Layer 7 of a small transformer language model trained on English Wikipedia (16 layers, counted from 0, width 128). Numbers have three digits each and are written without spaces.
A neuron adds its activation times its output weights to the MLP's output. To switch it off is to set its activation to zero at one token and run the rest of the model.
A neuron's activation on a vector x is GELU(weights . x + bias), where the dot is the dot product.

Input weights of the MLP neurons that the questions are about. A number n stands for (n - 500) times 0.00087.
n26 (bias -0.138): 248518309557412601609378616556618534446587472514606646562412584764708412471352633667477546781727460542275454458556348446641509350868456495648685310368619532456194226448818534082433654590365396537491660678221347466414727448608474651178648332399648727700574451481529406655421680687152613472745545522545585239353535453411617257564584626576378568408505299712880287533724296671754578581372
n87 (bias -0.188): 643602652801476272420429527752395871639422431856407756655408706217803922450680244591586374312625421306166437559177740524682632287438351602168568339591375456523702644756543640489439467709532520362431481599582614477443672663525713460451339606762227575607431703622495556428490433781393321372621516325547349430585532450554411529505607245505390471215733375638703062595732598595490187420500
n88 (bias -0.180): 554699504674206464528556647652350203519710482422750534449487464460032540491260482955496660444633466641367777419428454570100401768872223456546491482417509580564381535813408483414555255495630654608470504668650543521452609437581843473383317373593290521573479405579283487350585270618555377387509471702483344329395279614532590664597713479611244539359470469387455544578703411526397608239404
n110 (bias -0.238): 609636549449529593570552634155975237510555475460383191242641824573673682263168535355524505684286621620505809391633515486177628251409253387394637677606563695570635828409361550345495505655505540490384776627732542441581534579599742275362593409607588679411306387551449382558461120472374331530566505602349225205661601520480238500399509610051564423363514529667599615911709505533495346691315
n157 (bias -0.030): 804393556402431354637513693580759627532569470451362537616423392608744413806479593651445598720468455487466280596284355407136522736593459443496384604441288526591415521762361532359406462482504452417655509459491261504383500509383668592422534551244220380801655334540771475521319640773496723513531201626293492500301303791348370670615319705678330336701357492378522328557663448798483527447544
n162 (bias 0.036): 468603713405568460664469801461492395617598604308397633680548580329291524360560299229445227561428496386429376524632773477618500455328629684475556584222362623435583543545699537581347488569388561609458752550504360360492535738589481484351540449551360347374711438608364573469468195477348577516636632590212384184447567630496902378421599616368436277700523539446363660553573372523361613357561
n171 (bias -0.172): 662555602420754648439574834467803259611540785456602561451525453382645662504411544778724454574626435647420720500636522570158547715604241244548487581816550200346404383635454292481768359470568642346500735414437382469521318633474267530406479433790394806610388549385443345508542607505750685483548414556333447585496551530560436659366549373513532512515446421359663347426287483401674224561569
n179 (bias -0.040): 396614413335358563403707686578423638300604349606362625591394583476449413443295435561635563641698492339402587408385286284457341729543594630577385452686301326356687531695554412580643744532326552324444637519660247409427450400324376520600437411484619432477612195665549439188615608359572412544344754545416603432419463512496225543352519493639600361615388325288544349431550706538614795326448
n201 (bias -0.137): 712516529496694278661227590445614413818788376411521595321636604574336371466405538604419660345368800508726401571703644419524479651520543555632330313638386422440353520772589634248410496302667458571488570548430332607371435538500586475521562533676620790591539432547526500414318622571457286342213456820432428603513670377617467713382571655786450512321589590645689690513260579395492348364310
n210 (bias -0.008): 258496488744504368287327491345829570770644475457384559353508695541456554398537428346225648600676701546623483659612580298573604672431437213453546649378541492472720280624520489505496216293197668588457533436369619320532423412508457470450455496730620659357391608556551400565467409414484525358461500359273584662644349695145575475529595307218290431573500700561676609288636575303554335602466
n213 (bias -0.050): 574430522528426555515367379609285570419597415545515606521823678489417615424518496476406613543469567361500644444341451702431448451457370528435386400279362434588558580523464422288496594613632777660444624723456646500468507526511724391452603475511537525422441496604451482707526341228377455165664606521337793539508397428388589668387327548618503619431920703615549392281604507511618380686636
n290 (bias -0.140): 325638767393661717612272391562407702207463552496491517546457430678807325361348316867709517546588633633578443654504460730680330473231326744733609670304753587241547474576509649426374300487651106311141504508388435544589491694513669491491609367656361609454738538518500416483469459224446345259699542545726264417647398393628504573637537370433349487617648581475571555545365452547530687527442
n294 (bias -0.084): 642430558696777268609551659573612630250371368342575340373592553531604394663412418471543522687214391545474579576513604362340553531470630631269540381280179627635591383427699427356359573761314178585387639496792575382397379669647579563677518651596399398833712326427514381548601260586433657322386345442458487492694570563700416374383437875518632310634406634440705367432607196766245371500612
n296 (bias -0.224): 186614389104323514456486411389529171505441356480658386219405529759474803599481687505650581634730354466476620515269726472835750675401308316530452341571505337583609590204570496495679566681716442626627566509623311487463298282137577534133739538433476874707514458545520768646370344522532373597361623536657282752707504618355437519736807599535478599186449651584408818510467332528615500672691
n304 (bias -0.078): 380609409310752253544472573275461716465455275573752400413590624305551744151472451406411604330414532529491595399514739453645567539533682610436448610313533419857406275667196456591623575476249481592762877752481236562398029664635613364438519678571662440390496564421613477326529330758473471692406464617555509514461335237731678076608518380151455654411398251305611500559602591347833310637446
n353 (bias -0.036): 557452533697362593529543438429711431235619390533500791344613207366500333333476742531496528617444605628480703364496704429436100277325535411467480492297688536601476456412532417440685703284408265385473705535878405605433464475479469475496589612548439735749416371517295473460541265289581467488723491550390598407575663413545398500368329538534370588495571888385582603400685345631411517371537

Output weights of the MLP neurons that the questions are about. A number n stands for (n - 500) times 0.00053.
n26: 468550574284533519512657435593454361453555436166237384593234453515566447584536567587561346475391612379558527688576405486399426719479343447510602567512582560323441584542513661437412596479630520444356598478537585539406421440651434521712434506549488363522589510342557513497453481579601432463677653643736329436586517426468538569534618468541307490459433835466500565488379427550432375301491
n87: 404463336362702534464477623437623489448504421572415433574574400404579412654570477632515383402399578410603617590507380475307549648392569597461342712663248624616640415427538484536586562512484496441429773415792284518350426526423527440315489446500037384247843465646486512356504373607721223476623801648638511413564651616534545473308512631617593515383550511412515529648442409377273511524478
n88: 401493415445587486494517617493610500457396536497638467589397510439584602541347741671313466552605450497541295476429566485541415625571718435451405516335455099433411547524476563589503585533685564510535737690536563538352493524584418289613450686412589595572469375342324493467599559673547487479596560371523408523149568544373504562450653503524545293518532493425661756513375239539271457398608
n110: 650299599504573489471603496357478507560427460511561515278645493601534489488496679340325399500655452759546431567605535363609546512435022573543474608626508446229392526493382527557567353583346416456496536761415530486442685511386582451424589565636318532507727676539507300496623400642489474420436479608335519489511396320727789624669438452397309508299691609161423360764465204492621396685522
n157: 152452376581510643609497532674616455647764530593429548517571708490146503405525409485608351270537375490574478593503258295616410614454364297550372583527710559713486684591416593393739389462352555665551511383486541533578564349548603333538558477527605500413375411602431432436638454456680437394376410547624486624393511503363370450397333317514438482468572386567654582517500469642631558601500
n162: 527387484582342694506554421511458679496559300638536387289610410436493556675611541779544790611460517564630432717494403419443390552565514531602490506553521758577391410299452423608447290658471546461642583523616433471386544476515421390579344436749566453366231486401529434397422596475516438696500318262533487546383557365384547528675368429547481586611259476477483489365455574564533695451585
n171: 481340515538260551488538758411521404457442434481470666546556444366634543545458491527532583488534485405649483529530645400223442451491446572543665488543590423422500457561408526388683497284446709408428447652442500453750578381608562395591364473555463617372435477468765257463576638480523518321411552641203457467512507500573557477477335385456434468428366712512592575476545547391685549654467
n179: 403441431615605551319365503625471472297514454431391558337594509415538343470350578320503386529427474472557525463663323670569597383520431361522483440544580528583506523500539494626421633636704387457344570567468547565561594618558538470523605627587561533552512479433587561666347397571436563557478453599328605707584723395569526411446417419431492448383664482509319677423561548315463255478667
n201: 614433440431616396497663700523251636394572673428530558579518426417274509869635591612331614437373503559538613477512410343430514510601469466396527368323455462621430503484506400465448600320530618454487371489506266435414520457634387581601650622458518718452552356386500574515575433649474464576290575579575393497465385526449359455596401582431411605531527484503528324694529456457609677490452
n210: 525451309756406407450565368294524618402452600605474576479333603506445326377497450422562556607563334523650539609562582507566388595473488435426527787346573500393515539522401427474381617497589412641393507594437722584642664509659330434551467506596542529575468408516444481364597500525420432428377655545420533479529435621594450547686462548308468301424570620410353477420399522591392327690676
n213: 404537561436484373669483669518519559237525522624522531517393443590571335512509483427445689373636567407497427533486527371716697674327494592575383495531462546420449472480506616554492614387485446497482418380463605362597450474441495358541337636422661441545482391678459491480509459458529356479373415708481590506352576377459441697445403490488568644484675397567520491569447494422583449566320
n290: 473363417537494336547473578549538525500500424553358529338751379475358371429858650528567527426571503364181458476360326416667519780589497415476442368425394447572484595421510517475359374594578461516486641530607615656483323437157569367637500345555291568590527602625494616503625514552735535553437355341388617510347521596520696439574490530643541520609487626597466496478388430507465630372446
n294: 477589348507451604472753484534410434791587457577486538550513497344455550063513354578568515450497563540680545543447526602545764414361445547665491574693619415449702560531331400360637491282573527553395425507229414479543384532458558431529370485553611446475630371539430517478395628491545338708446428484466648460412364461565548626538414518364436625403571455497258430401636565561644491517512
n296: 555588298606248586555676465334515622380624648578500470458397393423496504476476441422395564395367307349551607508362385339529493720396621624770771564549799551508424420612465701482496368356525647266638500605386550632738782438588602558569751511549591569120544368433357632477204449528266586361394514405418614676315537327535583480512464369442338837535482400459386626493576449357508656407332
n304: 568493466610315564380451443295436575537425517426327528425579597341632493282406602622504500405432411383607459602584579611520637413460514439591609542562669503371548766549401693625417582546624618350345280630579510669597264524421620640508397367429607362442424381739424286201555507706520395604581533569429294537312400555699504568448460500286403471490467594483532462644331644732741404569354
n353: 532549506595452611458402551543548564643494470632618543708423537494519265609500251447509477527433494610436400630602629376258564558527551549490598598497400657534666506470513399438553543555618341390345550281525354394676360481514526529441494423278401219686549610669631377352470564391529467331553430534663399327650381456510500571537352537579417449600643400585525585440365500579445626634445

Each question names a token from some text and the token that comes next. It shows the vector x that enters the MLP there. A number n stands for (n - 500) times 0.011.

Then comes g, the gradient of the next token's log-probability with respect to the MLP's output, scaled to length 1. A neuron's effect is roughly proportional to its activation times (output weights . g). A number n stands for (n - 500) times 0.00078.

" Char", then "le"
x: 502423595608485410435593416330632570491483540390660397492486507612410252573546365394550453355650450635391435211510441533547835478523407856430506468597517463614350504502590395672423520565490462560673713327455610492551674479564362572713554460386486506487548610536392368505562585429578511454282424511382605437293617740501431502518063595630373617334624380438374595286495386684485468478607
g: 390534551454328638365433537575335376507724675483358416579689435452424454420482522475428574663519594461454489531511233603591507437577416648563633462686414465461459444525465528444626634381371612283327632513279539440350393557758183740637519581555552458421591678606401359426468641506452511509336413541566224548790426475543518643614573254620595626472395428499441454523607408469634371572538
Switching off which neuron hurts the next token most? n294

"po", then "under"
x: 380560549570451421560368502385536640592511341351679373492445589537401369390498339422448286314766571557471468347464446559527650455437418855531710551562382507438325494506420328720522551575554516492645579439478415412569579537577377579508453317478629558444483711450372367376426553484572494532477246552534631475550469708564239358495445515627484450277534376573497761533575612812555391642481
g: 650556361608645550385616574489722749602416406553363762444599496455420531636529510675438269664461370565605530454116535403468559630511530616488516497490497367609558575545363489434550470459535533433355268440604481308431660721455474477451508573656440474626374377387580527704429396516663283660696485301557462351341459446618335527499427447358466333614266374564480577653469589518491479492600
Switching off which neuron hurts the next token most? n304

" to", then " help"
x: 547562459570499300358741438266479651638504333386667276453357433479442321471611326730685389267659435570541445463432394422572551540501427826533655588401553493550348447541606508688555510594625576556513478284505550432533567543638512526505644441406349494399319650657424421390502658313467480495409284494463569430432583662421317583561339618573387630338570398468460595526438624717585436546553
g: 453533627579402782416503412401351610502605512595678593322360359560444472511351387413427528675566530494497370475437505584481399176729477571505416359163692391470471398328565428367612496525562619579726328519713483512514335570382639426629383323501624599533494483644471559619388673498497557571255395636466531415518547398481591476705580472316401656611491465480522712486587448470560603317620
Which neuron, switched off, raises the next token's probability most? n87

" from", then " 12"
x: 499553523569524319369644536305513727565472466394623344516321533465579305596600497670520442406647357466490441438544380452302642552327457804514648605411583465583297517501470476691620494534588537460524629272490559424587498545718408631560662500399422532397274625544331425624400688318325552512307278432552557354480675617498319512573253672630456465412595354451395700434517532581575418597457
g: 545455540676459350460455446636496414547601539508532543629637717420532584604611570507340362322713525337317410270603743455571339412463641412389537516307496491536281549488567424534579461496528448502590326377755832580508290393390672637561513512490601507707568436383419550520429331606417652259391571451410642617554616567519463362592547409372489505455339484351402592578403494495377793519460
Switching off which neuron hurts the next token most? n157

" house", then " is"
x: 574628421507423496450487418411559668518407651447783313581382582478368327591531368512480255481680598507358527300465566325374541476434524823548595514543510505612258400553565432651542597507565588610574606305489679402519644339615479561653520372350619522381283695725343397544541735302327544567432332531462466416381645646466434435487245642519491493294618436538435679469453576559532448440558
g: 299566678458607452473560657497487462438353412575558405523467478226402297340544435393689456614321515476644505796515550633490407583445614330377332484532455358337540445583438545394508433486231373577318471510485405539508435590685430726679370639569515651669541510566524695480586514374549515527625612382743404575379487579614664451614437540312584383467290612273555576694553635491562414501363
Switching off which neuron hurts the next token most? n26

"rit", then "oria"
x: 621643568590546371635282453310472609577629482436696398500347682568389364446566585547295486358626495486509461397344502384534636479562385761422573675265523634689258615496561607639513535332644622477514681524376628449708553560482416470647384384316409448318395768583354369337456480424464390359464301592353500421455686619560367453540473682611565465280487511540493674523534462643401458600488
g: 460613343742335649456399546579641632618698470465417661704577420379486455669509349651477401441558480445608671484410495538421441445408607578644602486485575311362402547317707430423450366448463433510499507481525572511599723458338302370520453572413603582591365560567371495539678525456377384597378449478479441690441471357466271637590651487387354666301665270629415348573627520329401753665487
Switching off which neuron hurts the next token most? n201

" in", then " 185"
x: 527612574548521340394637474310514652570523479312651312487304538452600194503651452685524394260636278551463581397417453443494723575517525800411613571515587434500247513501515504708581536536569607475458588220557664396568664495636441582523659402420403457389397628639416357525372590279542523402420398480489477467379566685457372569560321641518402531388512494451397691467481352755540411571490
g: 523434416536299526748255547715380531610617463367438584638449660360636430489605566586395549373801570506354452412489541634399518635331556353489477533315476488631171561672443425549470477329539498314420493543713580674579545368490740596453542422582583495544470584401431538422456620417196528406579451460615624630513491471433606493553434296557291409476484515455573422511396581407567826394522
Which neuron, switched off, raises the next token's probability most? n296

" a", then " Grade"
x: 390525409688443395380582547421645652535500451472740383474347608615459322665646344715470349423618447505549534345424700451324571348558434845493554629440529401515335390506502487658681588355571556550445553261541489459604588467562456553588629326481480609462302636617355334416430642364472406519469313495410622611357633638559251514535390537508343610305604579484434584321403518735416419490670
g: 422339464385351253350481504532477515393409464404448460591728473461495558509534451517642439545589775551454563711612572357480411829682406387485504681617568571665369684568594634504440474464576593584380275586556547471441574388561572579576628731509506285461378545360492688360355449585394449540386533450450517637370538556267621417437476420606392515314361523212385474410373672523685684508517
Switching off which neuron hurts the next token most? n171

" grand", then "son"
x: 473460583575462499394502504458630652562506449404695366531377697538388130541613469394410315556624527593391503223467442513492647340359563816471713643466531555589447584647480269594659633482606652463711596366504518399593644512525464626535526556390485555373208675633312475409449546310454422459428387500439632373465572568427327519560202561596507603307495435549404742403572512583434434425511
g: 472563445348456548499367513644360365392499369633567778299709462308498307428409524397659610656497363434599373507418515648530842617555510513529471320325497415394567576594491323421307436321453586356594651589575298572616620530608310424579475495495614424565430699501572481513459434624426337418627308433362734474507618447518413694624496532542523622416537363405614388598588672616414476460667
Switching off which neuron hurts the next token most? n213

" North", then " America"
x: 472510574523319277241472530306590684547507517361687316461390550651400239562708435437617474334619442366457549355433437427405772643594383795426567519420461516553390591571485466610641535613617418491522778172435581500569581548601440547552591450402515332442406644445380427505609685327387584483266400512479628397430654683553481648548277610537438363388622555569418580423486492670557332444627
g: 644593521430408304440625444489381442518674510603484478479535285459431429329603608544420445501518304462146623568325655590575467612454496433628367649418603489604650490526566420674392587446486568271432631556579322938524222503527456538397428491373314355421428552427519411568441624372458426509567732555392504499662601579496441600663565610477542380386524507595742685588542490440363436399576
Which neuron, switched off, raises the next token's probability most? n157

"t", then " three"
x: 418529594376539398128527481355590705598533377571631485446449569619329421617530436587628404378581542487358621339400483513482747523482365823509736532451452556455254493621529515683739561702599521582593561438383580483518571491547460581505490385393474517240443691642361280544423407399446522586580274415490541417540639716429311661471497509551484538271386549522345562432312456687364367510471
g: 696474597554471311512515437622186557289381348344575395576544483324661550611679453642429413539567638305611418470419603443482378444606471585597481435333387452471467420450518533318528499653422422505620066344685332665440485586491556573494555375435391511694481347562792694525482333533622534553667433469351445483610601686620547477524498639428672484370551480531502596602491481592335555447575
Which neuron, switched off, raises the next token's probability most? n296

" Hab", then "itation"
x: 568604590582431379314431473331627638524547440431615436457463610618387351389762328465477348425659464485496528196530380372533854571465512794611549555463522560566410555532502272617465429520602537552489747324500579551665714444569439668657475395246532544461384585503398256580602566316671491481225456461359562479276467551458351525503256537652456556315576465493431570278642540615575434494588
g: 422383518478646567602538494399488640440480423413465457606430436662488455534318396529463575441519373604469553423638559552552501637500575422129297464600512655486426755273609167671618422463399603816574575529541613603532263720453657418390520502474631258604469523409710534416558451537498593324596577415447599537358599526543421484305692328373387528502439384521523596414482432442745509445545
Switching off which neuron hurts the next token most? n213

" II", then "*"
x: 483511509411371443351415582441578708634367374478579397453569488540277315587686412534297249319740484374322571487473572412554521510658473849500541592451674473558443448491614406572590566468675471594489651436485512482601669559606499463602416416438463461444391653554333402497753375412489508672368239622436724540400754747336478463418310447516374568295549495437406560375417568633617398495389
g: 477509520518549643528489563334426398571435466365334587616507420504304569622433472351481482488607685404414588426668384560528375466517391177378561646412467555480364503547592403335462244425536527550547686507487370517319598528614614493594511560316504587643535599513583642481400497681464507375948319519463663576443386606554759475640633341218561604441430491481504349502411507420624584734401
Which neuron, switched off, raises the next token's probability most? n213

"ico", then "r"
x: 490598499571412626353474461449525640594609337430769415395495511531321347565441307397480166335611490641388422300476548344559651407405412867429483670581505542307365589431635556695699581428573489615569715416403526417586657609661403413600370490476581473383600710416396461462404619334450537619428230484526556506410498627502420432457356702540474499401558318617490738306529521586473540516475
g: 460394556380486338514483525575700750514452512573477552463531426417375661219702460477412477340562669533708271697613511386569436472479497657526554326372585832629526472485577457522348599451620523443496623523365550455580330291686580501530461362517455476310488655467526678590451616310315381573460486374492512314333366556534532631346515584473556566567640574597544185637344583523323497537566
Switching off which neuron hurts the next token most? n162

" in", then " North"
x: 574617529505525304475640496290534663577492478357710371517296543423579250538660474703541391322591330482528566380399412423422684539500502819404620573516567434542264519490463520700553572609632576458452616198591627389601664527679429598585654387386432438425379599514376321525369657314454532415347431509529466444411562681411339514545357682528376487377557509439428670468501370692552377549486
g: 356632598500551465472499242489373456448452539471691461459387425713482521464650520483684523467387418450654433698477716718300448714600370466537349333481566465556654484203429623276412379465328329432497433650563181539714598528494532408351473440423472549453578438373588413487626548441377454736477596764521416435537549465561582483564387704465604457582724580677404391466535573393604497458569
Switching off which neuron hurts the next token most? n294

" b", then "m"
x: 420602529601490384344540507357586739600454427470680419506344647615347258648565344354563374222638415490600546311523596419419786419493476794530599637444558550458365544486623449689544584536541626604524517367358504434406653504683460499519578432303621474491309624487440399599493654277517483487408443445321619524441565542413369388562202453549403610329520214599446722336500595619524457525596
g: 491567479405533500509519567532437489405318466346307410737289495504443527514521424531582377432613540633514357262653417461368300607510511486470623481710585449464331465559682483169527484423533385568823516349446419706403686686424630479618528418522489756531522556522580504396399529665684479290494382438576591528604697657582565420601524469447540498584481531410217397453587527497456488701224
Which neuron, switched off, raises the next token's probability most? n210

" return", then " to"
x: 477594529681394468319489537405486609565612396472619495523374624532332286545615492573370363264706334420573498506509328412362643506489469829515566643293511618675379485512552366717732656597559575484616614466514621392671307457551405560648486414350540541358192608531286464448364667337397497514448347384461508322429667577443315601479180621570497557324682566558441601508465515630581508584495
g: 428339606338424569466595496582365389572623531656433590574551710619676418505596466517407503396712339467283329552463456658509541217481475569630464646443622674554341553471266402459589491381383462470576480642386555524581181639427619565550522570493422376581343630527320419385433434756566398475428513574508862601436636367518714593600350402413449596588476611467435567515349428578378465344573
Switching off which neuron hurts the next token most? n213

"ang", then "ut"
x: 453481708507402436386519549386587505493555499464637346518484589494425361545649304335548461308609540466448450238494443493566673491571451947476492540340712343541410375520524539659636503353642537703530731274386636620482586563629355683600427396436545309442418573427401442500463706378472419578376325387444449495288716594571350645601389628511506530274592442580438600537347620605544409451555
g: 357678507535456504614471459388453563551819546619554489180553584445488659339318432436478283366457891639462548642428205513668535632714410520519514613668325618319501433426563249495502533534439713380468549360490497581643542474393346547689476647568410434408438383595563348571444524595542626475527506480645653397447366494471510560529511482424384467489356540322401580373557360589515526563623
Which neuron, switched off, raises the next token's probability most? n201

" in", then " turn"
x: 527578520579511300439656497324549663524502489336681350502326548448589259550641469668502368339616329513462552417443454438406675571489529842376572541516562364469240528501450493711611581580612615505475604207609634353594673489688467674562683398375455460409349565608429334554366615315426524430380431460493446457421633685423316540551320634527403482366514476428398700462518357689562398565477
g: 417503421627484500543567685677575376625677456443359607507599578494491586560626573404483646443479409589496612567375384481661499354395329381346577528533555352417371478643419460571480479338486543530586481546610456379434382552384463697295301730466512575534529482636332632634490464598844339224669511492436444748406288354510603439707641389524269448460494506283599542436505365557548416740435
Switching off which neuron hurts the next token most? n157

"ed", then " by"
x: 488661488446523493269563468297570598498558444455745431490288645551422323678509510673496453488541407481376482294603462450406631475389378801474604648341468564705459505520507403650482503486560580525496559420493507410791515521623371569724579296341594464392331695601391342458337452329313636472442407398404545312428700728466316631513344613609450704352532367562510608410355520611633349554571
g: 617477329268449366633487602304492425555702587580416593469474573757415602500583515316489337454690609389508587433554650477500445425523416545541416628762575496405460518407456551438533215418527492584565519700448506392603693492376507399751653518483303576559554672320412398516601350626354347346589564423523519339454389517517737436501483464525204617506575180434492524580564407516594613457678
Switching off which neuron hurts the next token most? n110

" of", then " Park"
x: 555580473522648510485527496337523708708417436388610375537422488501603287659673462710454407436726455451477627451451420466585652590410416799522619496471671523420397505426533568652480556420497434479531531206402649471639594635523347599526562317390585550253254646551466361447566563395320554513390380532435627431384562577509232493545313615634407588194585542460351554431355500663529460551430
g: 506418562407585498336450531433521369408447663708417486699444725463405343578291565589575537490351547650513498486497478503576688648392429554579571564514382478445345529728495579360569415468335366544374484429625472433550482627382200558534387525597461436561721698522443756433689585388585381589500416417535361867453506536527533486490495644628554186643421622266361404322477580566452517431369
Switching off which neuron hurts the next token most? n290

" Queen", then " Elizabeth"
x: 484416505611327365241508436333626681481375376362583410553494629511303255492700353482466350501646435491429532313567423485400600622382410887437556631527573500649242466612473363636586487464552408692620657331507551428530629433679400629622536376351513529422475637658424398412699691323536590617316387457393568497392608526530416625531253660617340510319607561583412686489442537580511578402542
g: 660372500543481323413765436638467427487378395304589384517347588714590611277463594354650446606524385538602587345571515603619595438591504455349413453457622490430345690601635655524247363326662252685518411564332593495434558407687555546397602484530433497530682433370502613523230508449465523539651523831441658450620610375415477444491416434578302515558556566508614415544370597521343471491415
Switching off which neuron hurts the next token most? n179

"n", then " construction"
x: 422542487546532367325489416344463623497534370421805415571357598545413289694518377507659429411651493580304636245464489492401657563501390820424609633376581528532439559541476422637515452438634461498505428217333605484642655519656515526608561272383441463375544771719391494501513551351393479533366330519419544378423769634421467655503481609614511616297489432547460583413408467733493325510497
g: 514682251488654448632604622556755240547509490502649534639404409390478453532436620484495333572583494536528430502346368395459683368647301442526421560319496482620549403594686361300368554541673524392549543388579684530383551608316605695585426482564518524506684479375523677365321409463403585428485591582669470423503362676570577349508480506534349673570507301275462763417379652386510504516329
Switching off which neuron hurts the next token most? n88

" brought", then " before"
x: 332593491658434448281585491328500558493513417457685407531381726486449273579624488614410449459633464492586517332544386478456542497481448791589621672418494585617455555512568388695603601578493564537634500435549472410629457424599443337723595369415569495461280666548294453449358476326245587497337354391375616304353719706502282465598217647573490539336706429568489745512373321703499413529498
g: 527564754558705270387651503599467703461517380320458521579358404303521492471560527556487458381298465374485523338604494532539390581624581437436418374531541525662386557575553533393441458654506450424541316251546562443532665497491522444540462359327586685434709614295690585643425574606492528841516528473477295475670458590503596640516317402563582267500505549500585533391488343285763604377378
Which neuron, switched off, raises the next token's probability most? n110

" city", then "'"
x: 602534512620380433433409543325525607611496473381729412548353584490412256584538351544462418520620479485396521261420520315493623385511432825506583543419702551543233425601451343646715521598602491554586687248457562429665658509711479554595536441354578499370261662578399496454562663317455436433379332510414522381456579659492506556509318782470508455372512447568431775397464625626555470305554
g: 445467476574467406587365532422493416599471539426472443559786650550547497576564327465384639549655582510471531525345462248337676480461522529624407560340689456713594603496369454360550595329398265730680325538669481403447621523518622584490672551556482662422641371606642509496430440424619517315453562516560385591599470338267224647673591435442459630258625329522522529446508531478219518357500
Which neuron, switched off, raises the next token's probability most? n88

"arin", then "o"
x: 468480705631492450469386453373395768628657458401696375589478620450416373518554332580705385337567445527460480151477351448498750514440483876470514705475533408428454414417456411599304477538682494415641655338385579587606724522568506589665457395400593488516493588504342344439493637336537445410341393352434405439402641604501482612554318619626422568312541500573427731409493573615491444466468
g: 355265378512423355616633556591563600623383590607493587405533392525358695377346579522561492440440523398445474581282384435609622461526401530648529798132325461637590336588573508376525354440607603538464638433527499619660545605305175636575455504666671365325487757463584586596429585387503349365619504630535499489499553623488499503631653531448654358392418524467490386515472562301407534481545
Switching off which neuron hurts the next token most? n290

" a", then " gun"
x: 403536405747390398357577511453661646562494372474711395469382651584382286653648317715444379402607436546529516331441613437300623328516485867460589630492492448530427456510493463651676663363591535528514487319560442474631576475593489429513652323495454607431355630617353380446506579357497437489446328475410609597357566692518228513473370527485407617272633591547409545303401476728436473522621
g: 609651492588547606631525567382397608462531251567357305585556370420669293687471463404217248399424662556430617603475366261507634412457365560595529619560409486499477557281566645369598455707627413530594512499470534342438586589459537564694667486592630421640766351711389529682402495399453504510559574455527522440408463388448458487417410315369441568562535667647305345554632519611620374427398
Switching off which neuron hurts the next token most? n353

" Historic", then " England"
x: 556552529563450320440547441387619588428552574402660435445540606604373248624636488547388231517668423481366497317481548368502713531491326820472588561366667587518339431571677372622366489562454525428509694338441641546630649501614552644677565408417581486473331816471333342455563618327503470541371367600357615426391612654484442546456188609619387450253618496433435501475422449659558450354473
g: 604513318377542344517580286312507440384373528430529531346511443530590568379551615386706618364429469578601560580591561686570349691667519498484590386549509586527606601494508586796486424485548564292338632407582383522507414624731423472344524528392436311602316584665468422554447480432400676611652304584451317253414563417521625578475680408615383532341577639671543448499533296513201511639498
Switching off which neuron hurts the next token most? n26

"31", then ")"
x: 469639448573380463427428417354489709641511413418509442537336549432306289432622516622538203357727465426420374307551522577412703488479414787437736551532559545448380524558533520709431526672519527524420743440549565423549648511719554569625306194331508525467495639546364421355429588423414427316496323520487524465424795670414543455477346425637502531448665557530417711396421573744471390428504
g: 327524412289575633692472671457602434425498653311290533597383457540538434528648405471358405435433346522479362484653623531405638411328468711757533584600439444521542564582608585381339403496554643518460535481416363577725577564535596343396641330406533494329595469458545635451516218429475571488324665843574488624384605490814442477485670399528377486408554288379522543519512549492497576529318
Switching off which neuron hurts the next token most? n87

"s", then " having"
x: 398604570497527501317487530398463700564552446426694335408355656516482275594584314568478434417576458407447580298486508499507695526333542821471672590306497469587252473524501482707607506497686476485557561270505621556626506599489431644683500289430540363294434572715419337450547588318379645670403269461393601503343603687466462490524434615391485630347450358479497750371368541656624458506516
g: 443369395534501373492833511398414596436403315535645353517512513566586540404425613386513590648453505462631343436257623524447520355477349594413458456479481664316575610461538476418507358535629377507755387505697606484389572618696609513479648462495591434424258508425546496401336641433668494308509568700640545426527462436585651720594772319400526596493429579160399404483401661491444424571614
Switching off which neuron hurts the next token most? n162

"our", then "t"
x: 486601658482547402408446473317519647598471366476662430555458688511331316594412432498506322439706396506361551181498410509376730577463480851421683671490538533628380520528509455706443479624468539484637556354445687466529581475603418582597449286437517512326420597490424431395530487285475489526505330434465434332401703673656334642424266657596529607434334515544411761306511551673496407432598
g: 209480475321518591525618468239427413557404430413552707808699575424498660596384480659515676556525474418410549495387564416535463480419363643594470463531400663480431587509489439351382383680472496662586502718545503483577679385407507503372303503476152675622513559283392638596431336555489593523705526406584554732304490555606434378420507373417406620543359426459628462599483593440415500697480
Switching off which neuron hurts the next token most? n162

" dec", then "k"
x: 360622571568439432414537485415560653606522337369648314409404653625436299414548548414479342232515568437463476403336460478472743411555501811383645575476404636557338536468540518614686549553718663619580657388544621416498553546512388615538496391285568490434348720644351523428433471270484531368326476532398601448432480733475452427621104568576438578366599353493418703316521599751571465594582
g: 476485448376637561504188449468560475385327488409406522628421432647541367650393338561503515452649583466533524305301521588448383655508544437638461324541558507373426573443558418340632322571428520596657641438425337537605620539636512642443699193418568527567566505616547631789513508493487602663420340326504516428330719450296595508571524582435620687558567362607374331639666495495341441712354
Switching off which neuron hurts the next token most? n213

"ge", then " of"
x: 452650595495422428289434469458591703564456515390664460501355676451442445632599273501491339263634412557337596285440507461398622531430385824362589648506536522469316444537528470771550553424601622585484587351390529394477622568554487549603437272437619465288424740618390387394548503337310540576405282505561520537413605705388451490526309645666603603416385503550424714358445510675446544437546
g: 503417419410465560609116665255597536580522486412306669602564405373400556562567441611550603548431383419608589656409415503435517567454606511549515643516596563526419609803594386569503457424524500612494498249489599467375433511514432461448659620477571263637319434291577431513746395674358434477604360390699406552396445585721233480446642545547425604291413386639631460474583430382558552486668
Switching off which neuron hurts the next token most? n162

" on", then " her"
x: 522609570620558418363632526296531700578422325391657276542432556434629192609607481654535267187602320482421655340465424374381699529538499732505646628471502453409337400494482465740758543703626545611471563301524608349695562455582424446549634354512499425465405574587396527454362629294422529444473351444478475400339606617549357569584316619526469477427534475542359615469492439619593400582613
g: 482512527535398391247671553456576549440526398531399585469408434501423631616228439520379488757140464613515501649660189453612655327423380686482498452537508444521583479379504389502636492485574432582533610431439342645485440622562423493533566574330553327395760649730584467573492603274515474479517393527507751400476707519517405555416519458336592312651510619574512471521731325608491412554396
Switching off which neuron hurts the next token most? n294